Layer 3 of a small transformer language model trained on English Wikipedia (16 layers, counted from 0, width 64).
A neuron's activation on a vector x is SiLU(gate . x) times (in . x), where the dot is the dot product.

Input weights of the MLP neurons that the questions are about. A number n stands for (n - 500) times 0.00083.
n1 gate: 599 365 415 584 393 442 393 512 182 755 530 523 501 425 330 498 220 316 571 632 483 705 753 461 492 652 497 709 396 539 432 690 399 294 696 717 443 506 673 674 539 391 586 335 439 480 610 425 608 591 426 316 262 596 340 339 404 406 515 557 624 680 626 423
n3 gate: 538 467 643 317 487 494 516 327 597 651 651 507 469 601 476 399 706 384 623 543 543 476 545 626 125 621 295 251 346 651 279 564 501 316 647 505 506 468 474 452 543 628 477 403 507 620 476 733 551 405 641 695 494 600 264 495 505 201 330 786 294 486 480 334
n8 gate: 314 531 429 489 364 596 386 551 252 421 419 378 525 564 586 502 449 601 385 461 304 627 675 494 366 298 549 515 769 543 660 603 587 513 527 515 414 534 620 775 549 505 488 654 366 430 552 333 576 306 402 520 477 664 439 400 687 368 303 565 456 443 424 487
n9 gate: 296 705 511 515 720 326 719 327 300 550 300 490 565 515 180 536 595 694 351 484 407 308 505 328 354 479 461 444 558 574 565 601 405 529 323 654 778 673 649 492 370 362 472 335 597 486 496 500 96 370 799 470 587 702 611 691 472 641 447 579 508 524 646 510
n11 gate: 311 520 486 240 471 537 470 471 688 618 525 488 475 799 370 489 483 556 513 498 624 289 315 618 491 582 394 719 601 549 634 383 630 380 534 513 354 583 563 453 826 364 314 342 381 255 636 462 778 594 543 573 519 614 518 666 469 288 394 412 407 345 448 627
n13 gate: 431 554 562 238 589 404 447 426 328 539 534 408 584 518 563 506 586 463 521 399 221 579 489 467 640 500 366 477 584 371 601 424 441 554 536 529 585 385 633 652 581 596 494 475 559 429 342 236 445 348 677 577 854 634 707 426 491 422 353 410 797 555 709 622
n32 gate: 431 773 529 498 624 451 436 533 473 570 608 513 571 464 339 518 514 406 501 530 622 489 463 605 659 490 435 444 799 342 600 439 227 412 398 394 510 257 496 480 329 672 442 441 586 680 505 760 556 486 610 579 440 682 535 294 403 232 743 564 542 497 461 692
n40 gate: 387 457 259 614 573 158 455 532 383 612 505 492 437 493 470 433 532 624 553 559 754 285 236 429 475 461 453 433 481 574 375 634 435 581 742 393 543 223 522 496 531 465 818 530 573 571 635 590 472 431 525 627 583 386 561 637 441 282 431 382 341 336 649 464
n55 gate: 559 422 439 431 442 585 373 358 657 525 232 428 674 497 488 527 666 386 632 475 311 486 371 574 685 462 396 453 438 387 450 310 353 397 524 599 682 522 564 413 681 742 613 634 603 443 313 330 572 453 573 438 537 666 289 752 387 477 448 604 679 402 374 561
n56 gate: 395 426 598 175 697 837 706 543 441 805 473 672 829 297 525 529 639 541 684 551 446 576 411 577 623 489 484 577 549 451 456 524 279 513 509 651 743 409 443 521 470 534 307 634 297 427 292 492 655 553 584 474 394 442 758 631 348 359 622 565 452 416 489 351
n61 gate: 558 621 391 456 313 337 539 226 509 510 640 560 537 292 630 498 616 591 608 341 375 497 624 605 513 501 286 588 353 527 507 599 522 298 520 690 512 429 524 559 620 745 505 660 654 378 482 129 678 594 395 487 432 494 660 701 84 542 624 597 670 492 598 408
n67 gate: 507 541 387 725 360 438 677 585 365 421 334 739 562 592 418 505 399 391 420 526 640 568 352 645 481 721 579 462 699 196 706 310 460 478 440 532 593 539 530 297 529 437 661 479 473 589 375 498 348 608 761 371 279 602 355 456 451 906 486 575 513 493 683 629
n71 gate: 623 656 404 477 516 746 249 204 387 415 490 595 448 499 511 345 457 554 607 626 444 615 589 371 303 305 550 837 678 467 466 601 521 502 486 643 541 284 729 272 433 460 419 711 342 378 602 329 642 378 611 519 438 521 510 610 413 283 528 702 388 398 483 408
n89 gate: 499 316 534 267 239 668 403 365 440 354 578 595 394 589 642 305 494 651 527 367 351 526 154 477 578 625 580 215 346 511 627 426 628 286 665 362 468 652 332 767 704 451 414 575 547 339 573 390 810 586 426 535 387 640 559 581 607 536 642 344 495 428 580 531
n93 gate: 239 532 652 379 463 667 415 182 905 666 546 519 434 406 401 507 506 674 436 319 496 527 475 280 643 409 472 676 361 582 482 593 488 634 417 352 493 287 588 621 387 326 611 501 505 689 476 397 501 518 667 646 462 602 450 611 634 348 434 373 507 609 301 429
n94 gate: 386 500 575 433 420 723 538 480 473 709 412 508 721 705 398 485 355 508 545 512 621 485 441 438 45 582 627 560 714 405 558 548 452 183 477 611 692 642 542 399 373 429 680 388 425 281 618 347 415 312 313 449 467 510 418 473 472 451 582 274 639 572 789 569
n95 gate: 538 648 571 456 647 461 597 454 348 377 237 512 471 485 343 405 452 768 531 575 689 509 424 411 352 471 221 539 418 405 526 770 651 537 347 462 347 506 486 582 722 388 326 497 464 361 628 487 458 551 459 551 447 836 652 785 373 432 585 617 561 707 624 421
n103 gate: 469 555 633 739 432 753 621 506 479 688 527 677 540 474 413 446 653 313 861 751 376 269 398 458 256 624 398 464 235 516 341 349 579 625 324 789 427 454 629 599 445 645 586 415 420 631 313 534 548 542 421 623 448 531 425 415 351 426 470 514 543 516 286 578
n113 gate: 529 618 397 576 106 351 535 483 326 659 636 627 578 573 387 558 419 711 720 332 529 433 330 687 460 465 729 509 697 337 276 617 762 462 579 330 470 369 624 612 749 480 235 549 583 247 713 257 673 573 468 639 516 420 371 578 444 366 608 151 406 540 498 595
n117 gate: 395 516 592 497 356 721 653 344 552 429 448 486 619 604 661 359 278 395 456 487 682 518 558 612 443 554 508 555 514 816 441 583 435 480 438 511 723 522 520 350 633 469 476 461 353 238 494 511 423 862 339 572 624 692 353 332 617 735 598 523 420 497 520 488
n122 gate: 565 583 317 397 568 621 506 460 431 660 512 727 496 825 742 602 719 395 474 580 686 638 287 485 497 445 535 436 714 172 279 542 485 357 581 547 555 525 365 566 556 162 487 633 331 331 451 602 271 621 575 397 608 438 656 502 319 575 541 626 379 596 662 389
n131 gate: 616 463 377 566 488 542 441 452 525 432 646 207 632 389 648 539 273 416 223 426 326 422 623 310 607 497 540 365 754 571 602 513 628 467 243 522 286 494 365 457 548 582 823 461 424 649 568 605 466 337 545 755 402 578 460 706 485 515 510 567 487 412 521 598
n139 gate: 478 512 339 379 766 472 696 413 451 695 423 299 595 571 658 288 800 433 504 586 361 428 716 674 600 450 378 452 666 597 354 497 449 476 305 491 543 656 370 361 468 549 561 591 495 235 672 305 740 346 535 378 344 345 416 522 459 661 501 582 655 370 617 360
n140 gate: 428 534 433 545 442 698 654 393 595 703 515 365 582 492 542 262 443 333 817 532 567 274 335 380 797 603 580 552 610 561 615 441 617 528 360 403 711 486 553 625 342 463 316 383 351 603 583 682 488 444 445 441 462 629 614 583 315 436 675 534 558 665 588 341
n153 gate: 453 291 482 460 313 473 544 380 680 433 501 483 406 533 343 492 472 420 435 448 737 386 444 443 586 348 513 389 639 526 482 619 698 688 383 635 318 533 547 438 580 560 379 624 653 194 469 219 678 325 276 609 628 572 620 751 393 526 573 485 572 610 411 780
n155 gate: 567 399 589 495 301 501 249 659 574 154 850 599 336 488 415 412 329 404 531 628 960 626 379 623 585 327 459 422 248 483 635 544 464 367 321 169 431 503 497 448 513 513 550 436 459 562 761 633 496 503 543 573 495 611 669 426 451 340 572 392 303 276 644 400
n158 gate: 709 518 297 571 536 451 305 510 542 527 490 695 486 609 365 184 631 628 502 206 722 499 624 584 537 558 550 356 638 430 500 619 312 476 698 528 659 469 529 547 559 531 654 322 536 351 403 540 223 604 560 489 378 508 606 668 598 608 460 527 327 374 571 408
n168 gate: 466 356 424 303 437 613 434 180 668 685 454 335 622 575 601 648 535 561 403 670 801 408 506 519 730 685 360 382 517 522 505 523 435 654 281 387 703 643 403 626 462 560 325 450 527 471 366 337 671 503 637 393 310 601 511 645 486 456 425 457 582 566 457 509
n191 gate: 451 745 612 444 337 381 341 556 323 516 293 699 574 566 555 574 560 144 675 560 668 421 331 243 528 721 302 605 570 590 583 365 475 457 596 491 432 601 458 637 412 617 430 607 685 469 454 364 430 380 474 498 472 769 399 442 449 585 423 481 504 736 834 467
n1 in: 626 396 623 464 486 565 314 492 362 752 575 399 626 423 420 355 288 648 544 534 745 551 389 452 542 430 608 252 750 624 239 536 531 573 661 495 480 571 558 433 556 663 405 631 346 647 348 442 420 521 641 276 515 514 421 400 181 502 390 471 596 598 589 530
n3 in: 616 461 480 510 501 543 351 527 544 418 359 578 435 668 454 393 596 718 366 327 522 388 373 653 301 382 565 287 413 655 463 614 509 482 689 469 525 366 553 519 629 473 454 932 471 551 502 500 492 507 306 553 417 680 259 261 601 387 504 436 479 524 417 450
n8 in: 508 374 608 530 383 448 353 668 630 351 496 602 547 639 479 453 532 664 557 670 476 632 528 454 563 394 430 231 605 473 621 467 481 535 187 249 556 382 613 521 620 400 508 395 596 600 718 479 553 420 508 438 428 419 357 513 575 250 497 657 517 487 652 488
n9 in: 481 404 695 615 637 442 528 517 466 288 610 761 432 588 502 316 585 627 575 977 646 470 618 691 546 407 429 488 561 460 453 435 380 424 542 386 442 428 369 659 313 428 458 579 591 604 307 612 511 310 519 646 546 679 525 494 536 166 457 411 346 503 607 545
n11 in: 464 431 519 313 351 641 643 671 452 660 564 206 410 616 572 446 534 526 557 438 536 358 474 543 521 522 373 690 444 461 624 563 304 559 411 600 437 562 637 529 545 303 288 432 478 462 354 648 583 417 606 370 737 654 540 633 469 392 281 439 489 541 549 444
n13 in: 526 397 497 335 540 628 472 461 518 504 542 515 721 343 466 517 444 705 236 375 532 525 459 602 273 575 437 541 603 542 519 569 453 479 529 462 580 689 472 217 473 475 454 419 474 660 615 640 456 665 519 528 272 343 507 607 487 771 546 779 344 227 329 480
n32 in: 283 672 531 464 650 585 404 526 516 667 397 468 430 497 367 571 453 591 269 424 533 215 472 692 418 390 540 295 542 398 559 361 487 538 366 404 471 514 460 423 338 534 625 589 300 430 427 609 643 737 469 494 545 489 539 354 462 581 515 781 606 445 163 509
n40 in: 374 524 538 509 494 348 581 653 571 634 425 537 183 484 499 602 457 614 506 546 357 704 495 558 542 616 728 459 667 313 656 597 369 568 642 407 729 356 579 397 430 375 306 272 491 593 477 490 551 498 593 473 308 671 523 455 406 622 496 515 350 644 530 343
n55 in: 559 518 524 614 613 531 481 388 515 342 449 281 653 465 594 565 506 434 760 552 348 514 162 645 581 534 320 500 390 397 414 267 393 435 341 338 526 705 592 635 583 593 544 636 493 527 631 406 761 523 607 371 371 722 432 557 496 445 402 482 597 427 513 698
n56 in: 378 711 736 621 441 562 463 595 582 508 706 833 332 350 351 443 405 405 406 666 356 416 376 574 855 487 413 562 548 579 543 458 690 604 645 424 468 554 309 483 479 304 611 318 737 581 512 615 457 606 706 508 383 598 544 214 592 407 568 442 270 357 323 463
n61 in: 431 589 199 575 410 379 504 503 600 489 428 543 633 582 563 652 407 598 540 558 513 238 446 567 602 308 398 204 495 552 458 615 511 701 595 497 452 626 635 612 569 481 394 395 463 378 496 413 266 654 524 279 328 375 502 610 329 732 481 606 862 566 334 451
n67 in: 421 596 439 605 377 451 307 501 267 519 634 449 638 507 425 334 366 235 490 431 370 633 779 396 531 505 442 469 404 363 546 448 629 537 284 596 386 488 517 432 449 532 572 443 426 555 536 752 496 654 567 769 299 541 439 584 576 403 567 629 363 695 608 475
n71 in: 419 329 577 506 417 397 495 705 415 520 795 347 619 619 505 585 344 354 624 616 495 512 410 597 586 337 451 430 582 340 515 290 410 574 457 408 689 695 627 315 402 883 415 575 296 344 377 546 739 593 448 462 460 359 604 433 379 441 481 613 573 347 481 582
n89 in: 253 544 412 593 507 469 378 359 795 552 486 428 403 437 479 435 513 486 497 256 569 489 683 564 535 672 537 526 522 642 149 521 247 329 771 447 518 302 727 301 569 402 545 684 329 617 430 537 505 562 472 645 579 601 328 522 658 407 445 597 421 228 202 703
n93 in: 327 720 612 439 522 359 512 357 515 642 681 629 414 412 494 720 323 504 451 473 588 276 456 665 640 440 564 293 743 678 447 635 354 320 651 532 572 341 404 312 622 527 489 442 524 465 496 515 314 549 732 567 393 265 597 554 587 633 603 373 486 363 372 366
n94 in: 384 628 510 529 509 601 660 641 487 608 648 675 408 517 614 549 446 474 387 496 519 472 406 386 439 360 468 463 479 472 436 512 536 337 461 336 523 868 677 522 677 270 778 377 310 755 461 540 491 458 404 593 414 418 264 305 539 484 364 449 101 399 463 584
n95 in: 422 441 454 485 313 412 464 291 468 357 300 520 699 593 604 451 349 450 224 594 703 424 481 543 400 446 460 553 650 498 694 441 438 378 359 592 455 511 504 504 304 473 183 506 726 335 683 471 612 651 541 715 545 747 645 471 743 560 608 569 483 811 664 730
n103 in: 537 567 686 433 460 790 611 499 476 484 326 557 739 431 585 560 451 558 512 608 573 504 481 375 496 299 709 458 375 474 606 613 664 442 294 493 352 423 713 485 394 470 328 619 403 607 482 774 410 537 589 575 703 541 397 300 462 368 365 495 677 730 628 308
n113 in: 555 453 373 483 469 572 528 469 369 469 461 350 634 264 554 495 316 481 614 361 252 540 516 313 435 483 690 347 660 667 553 408 460 631 676 816 359 462 572 531 528 531 466 781 708 563 554 227 477 152 240 455 623 679 524 615 666 596 448 555 625 446 769 486
n117 in: 633 286 550 597 437 702 562 558 338 693 412 337 725 654 648 449 681 506 406 547 412 431 636 500 513 357 488 411 520 561 447 301 459 427 468 308 811 447 409 554 411 579 656 426 524 512 527 488 292 451 577 585 465 680 468 514 463 592 324 345 498 278 542 484
n122 in: 462 604 510 519 488 585 505 477 524 504 411 436 440 485 771 399 443 804 598 558 335 672 566 266 687 390 621 527 611 255 708 650 508 432 325 440 448 662 545 543 315 328 540 619 444 473 616 180 336 209 618 296 668 233 383 530 531 693 516 460 241 518 622 643
n131 in: 393 520 455 444 511 497 666 512 499 300 461 416 638 397 299 297 401 614 372 617 519 425 646 354 415 892 575 303 653 489 607 608 394 693 477 460 366 424 419 559 558 565 423 574 528 197 482 535 490 515 372 806 333 654 312 611 589 469 370 407 557 430 561 326
n139 in: 446 610 722 593 401 476 464 613 446 437 764 329 601 303 451 479 443 417 483 497 381 541 685 298 412 499 327 606 470 459 434 587 731 528 356 700 561 643 523 575 389 431 558 328 480 583 468 608 384 750 432 867 384 432 445 540 521 530 259 624 265 452 370 356
n140 in: 566 362 449 531 428 413 489 570 519 463 397 378 244 447 382 591 477 545 548 675 430 417 527 526 559 235 393 337 532 795 388 481 689 286 193 266 502 751 556 484 532 479 575 525 532 533 722 668 693 687 504 597 254 448 480 400 431 599 554 483 468 567 324 370
n153 in: 496 646 74 465 604 481 666 607 582 622 592 595 421 579 359 599 444 539 532 357 591 559 401 543 722 472 622 749 530 565 516 512 656 519 555 329 557 596 564 557 577 477 319 559 352 297 524 610 544 828 350 421 615 451 396 472 441 583 493 412 632 630 450 473
n155 in: 436 400 400 508 375 564 466 653 317 536 572 611 500 423 371 322 395 623 240 437 788 556 765 355 681 642 436 632 533 534 745 602 315 326 493 455 656 538 281 603 502 256 434 443 368 397 639 571 400 509 553 582 428 437 689 453 472 358 743 335 638 518 444 616
n158 in: 573 520 427 436 440 663 583 537 368 606 419 606 337 634 452 280 652 500 258 485 734 328 513 556 363 559 499 595 608 464 512 576 366 278 570 356 674 426 381 526 595 478 649 506 647 451 538 701 479 356 518 308 567 590 658 550 394 352 604 583 360 425 378 585
n168 in: 532 673 354 342 634 537 453 448 457 443 560 498 442 162 664 359 424 421 588 482 454 161 533 535 324 671 464 293 692 377 591 462 381 578 611 284 731 692 366 640 476 396 626 608 402 419 603 599 595 606 716 606 725 490 594 566 713 505 324 619 702 448 395 415
n191 in: 516 329 630 562 496 542 821 656 479 196 706 410 521 534 626 384 497 451 461 799 257 426 473 385 334 608 608 422 461 524 652 560 371 641 388 690 250 588 601 347 622 429 538 531 435 637 410 411 589 319 555 551 560 346 350 294 419 289 408 660 374 638 373 470

Each question shows a token from some text and the vector x that enters the MLP there. A number n stands for (n - 500) times 0.013.

"8": 632 612 617 511 484 264 481 450 570 365 319 547 637 511 222 349 525 603 321 548 449 767 466 613 427 492 553 651 544 567 707 434 411 529 459 519 298 529 569 510 359 366 458 554 424 715 346 607 646 668 453 586 372 316 455 392 440 460 543 533 553 393 542 345
Which of these neurons fires most? n67

"d": 431 577 618 407 453 502 470 329 531 591 498 294 509 182 527 494 340 455 293 579 633 660 338 404 534 452 362 559 424 486 482 391 475 471 619 453 377 406 660 679 540 526 511 575 526 471 470 546 660 673 418 439 458 411 621 780 608 636 463 343 580 572 522 408
Which three neurons fire most, strongest first? n93, n95, n168

" was": 539 353 431 550 506 356 539 524 527 598 418 385 521 521 655 370 516 465 272 599 401 460 525 696 445 475 554 691 469 657 596 341 516 342 600 624 497 606 692 491 285 502 333 518 773 476 478 485 506 643 417 432 444 215 520 617 631 392 505 262 491 419 465 576
Which of these neurons fires most? n11

"5": 586 651 573 492 376 237 514 565 596 372 241 591 565 579 344 329 544 605 322 555 415 644 534 541 425 464 477 646 521 591 515 501 354 440 520 414 430 680 596 574 403 474 483 547 558 760 399 695 524 555 361 634 469 267 584 526 505 590 499 433 367 343 479 355
Which of these neurons fires most? n9

"i": 498 556 448 428 610 782 468 423 379 226 363 459 573 424 375 532 525 564 459 607 571 475 465 287 465 256 505 566 481 594 484 291 617 411 635 562 687 575 425 494 435 555 625 502 332 648 401 859 584 647 384 440 530 274 449 490 497 457 393 384 488 631 602 491
Which three neurons fire most, strongest first? n103, n94, n140

"\n\n": 521 502 500 532 437 538 390 645 584 417 371 614 633 359 783 596 627 696 164 461 378 583 591 498 467 398 570 378 514 701 608 366 449 562 501 506 517 473 506 383 598 462 169 292 509 433 388 595 579 702 511 446 674 535 435 566 479 468 581 366 503 387 558 355
Which neuron fires most, and how strongly? n117, at about 1.8

"s": 330 668 621 565 472 636 599 447 797 525 589 544 314 546 423 487 407 439 235 531 339 603 451 546 423 561 444 416 576 502 717 538 406 452 523 293 664 360 417 573 494 435 539 593 530 497 618 555 546 627 297 378 663 354 437 657 483 448 474 309 501 469 566 367
Which of these neurons fires most? n93

"el": 384 686 542 544 457 469 621 185 700 315 498 329 455 396 743 602 272 441 315 531 538 527 340 363 528 664 598 507 481 396 574 477 654 562 737 615 387 477 610 439 510 410 508 570 316 654 500 456 655 557 491 460 622 453 512 543 416 548 627 321 341 326 548 546
The two highest activations, in order: n89, n93

"a": 542 597 490 520 591 450 690 171 526 344 361 523 449 492 481 707 565 450 270 485 566 503 445 528 255 549 337 432 528 485 439 568 549 562 671 549 404 654 515 460 427 606 371 752 572 645 267 591 689 625 361 499 562 338 368 324 637 329 570 422 494 647 589 511
Which of these neurons fires most? n3

"ay": 501 656 720 484 551 455 656 759 536 390 377 254 521 407 574 680 547 344 529 433 439 428 557 500 435 555 420 604 445 460 609 367 574 356 597 523 431 480 607 499 436 431 559 412 487 454 460 650 357 671 570 428 972 357 397 293 431 647 369 308 460 555 505 452
Which of these neurons fires most? n191

"om": 552 479 226 453 513 441 666 512 725 724 351 253 488 555 343 488 442 620 479 547 388 615 491 498 596 498 531 290 597 443 534 261 655 371 608 334 456 527 650 388 545 474 647 619 574 518 563 578 628 676 400 379 402 474 411 517 460 575 264 408 511 541 592 454
Which neuron fires most, and how strongly? n55, at about 2.5

"R": 631 672 377 454 467 509 390 535 463 466 454 513 817 485 572 368 399 520 593 508 267 618 438 532 457 448 358 469 671 613 518 413 455 592 683 452 461 325 629 437 375 450 513 449 379 640 475 552 465 522 347 307 716 299 528 451 841 708 308 438 481 555 506 446
Which of these neurons fires most? n13

" g": 605 646 498 580 525 401 502 609 590 350 498 456 474 462 541 352 466 407 327 553 291 415 749 580 557 318 522 542 447 553 555 448 495 363 549 378 544 450 640 306 498 522 376 756 544 443 245 709 634 338 331 442 446 516 598 686 582 433 370 391 442 654 555 640
The two highest activations, in order: n71, n1

"h": 375 579 609 616 476 285 561 392 548 366 403 382 530 199 494 591 309 547 442 498 460 500 564 365 434 719 602 435 602 431 417 444 628 513 512 454 549 589 546 599 460 458 497 672 533 595 287 449 804 557 521 603 562 280 481 411 585 506 693 337 342 344 666 657
Which three neurons fire most, strongest first? n113, n131, n89

".\n\n": 531 567 452 553 421 652 469 734 425 307 361 533 556 551 823 568 409 503 255 502 408 655 607 514 441 428 438 419 361 756 570 517 377 507 581 504 526 471 627 372 546 363 136 331 443 398 489 582 536 698 495 499 581 446 535 544 585 382 566 499 473 455 513 521
Which neuron fires most, and how strongly? n8, at about 1.2

" |": 788 593 383 536 427 675 503 597 760 429 312 426 511 471 550 348 459 542 182 467 334 259 512 373 539 614 355 489 551 553 437 369 602 541 542 433 436 548 570 545 362 522 294 397 601 498 514 604 484 667 452 458 452 515 555 444 594 609 687 431 509 448 575 610
Which three neurons fire most, strongest first? n131, n140, n117

"ol": 503 498 693 528 706 431 610 180 905 280 423 450 652 368 680 390 587 447 448 489 455 568 595 473 498 414 500 448 581 463 735 386 754 561 364 549 494 462 409 514 369 517 520 378 418 641 518 478 446 503 234 400 522 450 567 627 478 503 464 447 427 403 530 451
Which of these neurons fires most? n139

"pp": 638 589 291 277 570 248 491 455 589 518 474 549 642 423 735 388 330 586 506 557 436 668 629 491 409 560 433 528 518 680 617 412 667 395 626 463 486 352 628 486 325 611 525 240 510 406 537 567 597 509 343 504 447 309 482 639 414 335 477 423 597 546 581 396
Which of these neurons fires most? n61

"al": 604 673 614 581 469 482 507 371 829 449 527 597 545 403 320 306 375 361 402 498 658 565 583 336 197 351 629 399 598 346 564 599 618 550 734 469 501 487 562 530 501 487 408 680 473 754 582 394 631 560 400 428 485 557 448 354 480 392 570 347 405 432 367 470
Which neuron fires most, and how strongly? n3, at about 2.1

"ate": 563 518 571 435 369 542 573 443 563 435 460 472 532 382 202 660 607 588 603 503 695 623 754 547 365 401 501 506 525 511 613 447 681 577 598 530 561 431 524 482 316 659 157 594 507 488 547 408 333 542 303 244 518 350 460 337 673 594 404 403 411 532 539 601
Which three neurons fire most, strongest first? n113, n153, n55

" ": 707 711 538 578 600 521 393 524 642 361 433 290 562 561 536 346 393 432 277 482 306 611 637 490 500 514 492 553 374 773 412 532 376 437 558 457 445 537 449 479 581 544 307 391 464 535 364 609 677 580 299 453 481 319 708 648 528 428 512 486 488 611 443 449
Which neuron fires most, and how strongly? n122, at about 0.41

"ust": 529 601 440 482 471 687 533 460 554 384 491 409 580 386 648 488 573 477 497 452 391 712 411 595 466 539 510 605 789 292 622 346 599 312 661 597 633 333 534 609 282 369 418 455 541 532 582 582 288 461 575 338 769 214 476 280 496 486 498 547 398 545 600 499
Which of these neurons fires most? n122

"ing": 508 683 701 596 482 321 525 335 515 502 512 497 208 312 481 393 549 327 495 601 509 459 538 410 377 514 549 581 525 637 750 469 559 487 547 521 478 345 664 493 464 548 398 568 443 449 649 531 668 571 424 390 778 275 360 498 539 518 486 365 624 368 291 552
Which neuron fires most, and how strongly? n153, at about 0.56

"w": 489 661 451 450 661 425 679 580 699 493 507 556 577 469 302 396 413 323 485 413 470 782 520 555 417 481 577 444 550 321 501 320 625 498 678 340 497 311 572 551 481 279 384 457 589 504 313 483 640 548 619 540 648 303 498 502 226 440 597 618 554 451 486 674
Which neuron fires most, and how strongly? n32, at about 1.9

":": 641 718 507 509 457 414 482 769 726 540 282 555 482 498 485 433 467 368 231 581 308 484 488 437 513 599 478 336 321 578 389 496 634 529 559 646 408 376 461 606 366 578 324 668 308 488 390 558 501 584 569 394 422 578 670 574 555 471 436 446 589 396 552 599
Which neuron fires most, and how strongly? n103, at about 0.73

"ad": 526 593 687 444 591 350 662 414 588 464 573 319 466 529 532 536 406 441 178 456 540 512 432 435 344 221 456 579 438 588 497 347 607 658 732 455 443 484 676 445 625 527 429 657 773 557 475 530 437 508 473 472 369 382 534 597 436 552 626 164 418 519 393 553
The two highest activations, in order: n93, n168

".": 582 678 373 562 415 488 633 788 412 364 421 467 607 473 537 389 501 415 289 573 261 573 462 341 516 547 297 373 584 691 580 420 524 666 652 415 298 455 633 425 382 518 390 579 337 611 468 540 423 519 627 390 582 368 659 517 607 572 513 525 429 508 657 358
Which of these neurons fires most? n191

" E": 451 530 700 626 663 436 337 441 514 401 299 546 518 521 560 511 410 503 379 464 460 613 619 440 473 566 480 548 565 504 563 375 461 502 620 429 354 440 659 366 660 355 336 311 630 555 525 696 661 446 364 389 484 325 608 602 497 426 272 478 391 545 669 708
Which neuron fires most, and how strongly? n95, at about 0.67

"1": 515 572 490 610 525 390 569 590 610 199 325 438 648 595 264 360 600 539 322 594 440 650 493 665 512 448 413 699 584 563 467 524 410 413 442 372 388 576 573 466 387 362 343 406 425 606 354 783 662 592 312 577 563 408 591 569 432 632 423 403 575 421 475 545
The two highest activations, in order: n95, n113

"n": 466 724 529 590 248 296 627 528 517 282 555 391 527 372 510 461 519 559 316 482 576 512 357 540 398 650 540 400 502 497 538 400 523 327 670 654 558 240 569 641 554 580 588 705 624 469 377 526 646 690 531 557 633 234 430 410 349 436 544 332 485 533 400 556
Which of these neurons fires most? n89

" Al": 622 560 497 435 640 342 489 459 372 575 355 501 774 452 674 533 392 535 389 425 391 518 672 464 443 622 513 295 480 461 584 338 504 421 623 495 496 584 589 491 571 316 552 647 514 477 612 698 404 476 321 370 490 438 860 533 498 241 387 375 482 479 514 585
Which neuron fires most, and how strongly? n13, at about 0.52

"in": 374 419 564 476 451 332 535 799 668 286 455 553 546 646 646 454 451 395 422 465 454 558 497 451 544 404 395 667 433 474 591 464 532 456 467 570 577 532 463 650 620 433 347 359 498 696 547 548 707 657 376 187 511 359 635 525 527 641 433 159 468 620 416 472
The two highest activations, in order: n11, n155

"\n": 614 439 594 581 427 449 394 624 522 682 232 575 684 292 741 494 534 595 397 430 514 489 600 476 567 401 505 528 540 675 357 471 434 482 730 571 510 335 569 555 417 453 278 356 412 476 428 542 522 732 581 431 518 412 556 527 379 209 709 532 516 446 541 364
The two highest activations, in order: n1, n61

" in": 446 547 450 517 518 508 436 564 342 459 335 575 555 671 647 377 658 302 402 542 320 485 631 455 402 500 478 570 460 664 550 228 574 448 460 355 462 416 601 405 501 337 267 449 611 699 565 598 630 680 607 468 441 420 776 688 461 376 488 403 487 446 482 514
Which neuron fires most, and how strongly? n11, at about 1.3

" and": 725 525 431 572 458 540 395 452 554 367 373 553 351 278 418 455 661 438 339 622 613 426 648 535 546 595 437 413 600 603 778 482 480 569 579 483 538 482 662 540 467 446 181 532 501 556 361 545 463 427 492 525 426 377 681 612 501 477 354 267 575 461 529 460
The two highest activations, in order: n168, n155

"|---|---": 461 466 454 728 385 322 561 587 502 410 540 639 581 391 660 466 749 413 368 534 191 479 745 420 469 536 564 581 551 584 532 566 417 455 592 516 494 333 582 378 590 501 424 420 495 643 298 598 391 642 374 494 467 68 598 645 559 483 523 574 453 342 471 485
The two highest activations, in order: n55, n61

"as": 487 556 515 529 502 604 541 562 540 461 485 626 445 552 586 527 266 329 293 448 391 587 652 400 320 429 371 424 629 703 659 364 464 586 706 349 388 659 473 466 406 507 655 398 580 766 592 616 405 648 490 464 354 299 624 492 522 447 437 267 518 671 395 341
Which neuron fires most, and how strongly? n93, at about 0.84

"I": 389 579 718 581 449 454 395 624 519 423 309 413 560 608 573 431 535 376 564 531 368 550 856 590 366 546 330 631 599 580 505 325 483 516 486 512 407 315 640 485 691 379 366 461 623 499 515 633 641 466 390 492 447 415 678 467 596 294 340 300 462 439 552 444
Which of these neurons fires most? n8

"os": 495 457 609 523 668 402 582 549 566 419 611 506 552 567 552 482 455 446 155 578 518 691 666 479 528 369 440 388 487 542 622 433 494 450 538 402 334 337 462 514 393 481 609 454 536 865 500 639 295 635 377 409 307 303 587 594 518 453 363 496 497 734 403 366
The two highest activations, in order: n93, n155

"ar": 410 509 615 382 413 518 480 455 432 388 546 520 621 417 550 590 265 600 613 491 453 629 822 324 320 426 493 379 485 454 725 396 471 461 592 441 642 665 470 637 596 575 329 582 411 626 517 523 457 686 294 556 400 338 673 416 485 557 496 265 480 353 597 509
Which of these neurons fires most? n155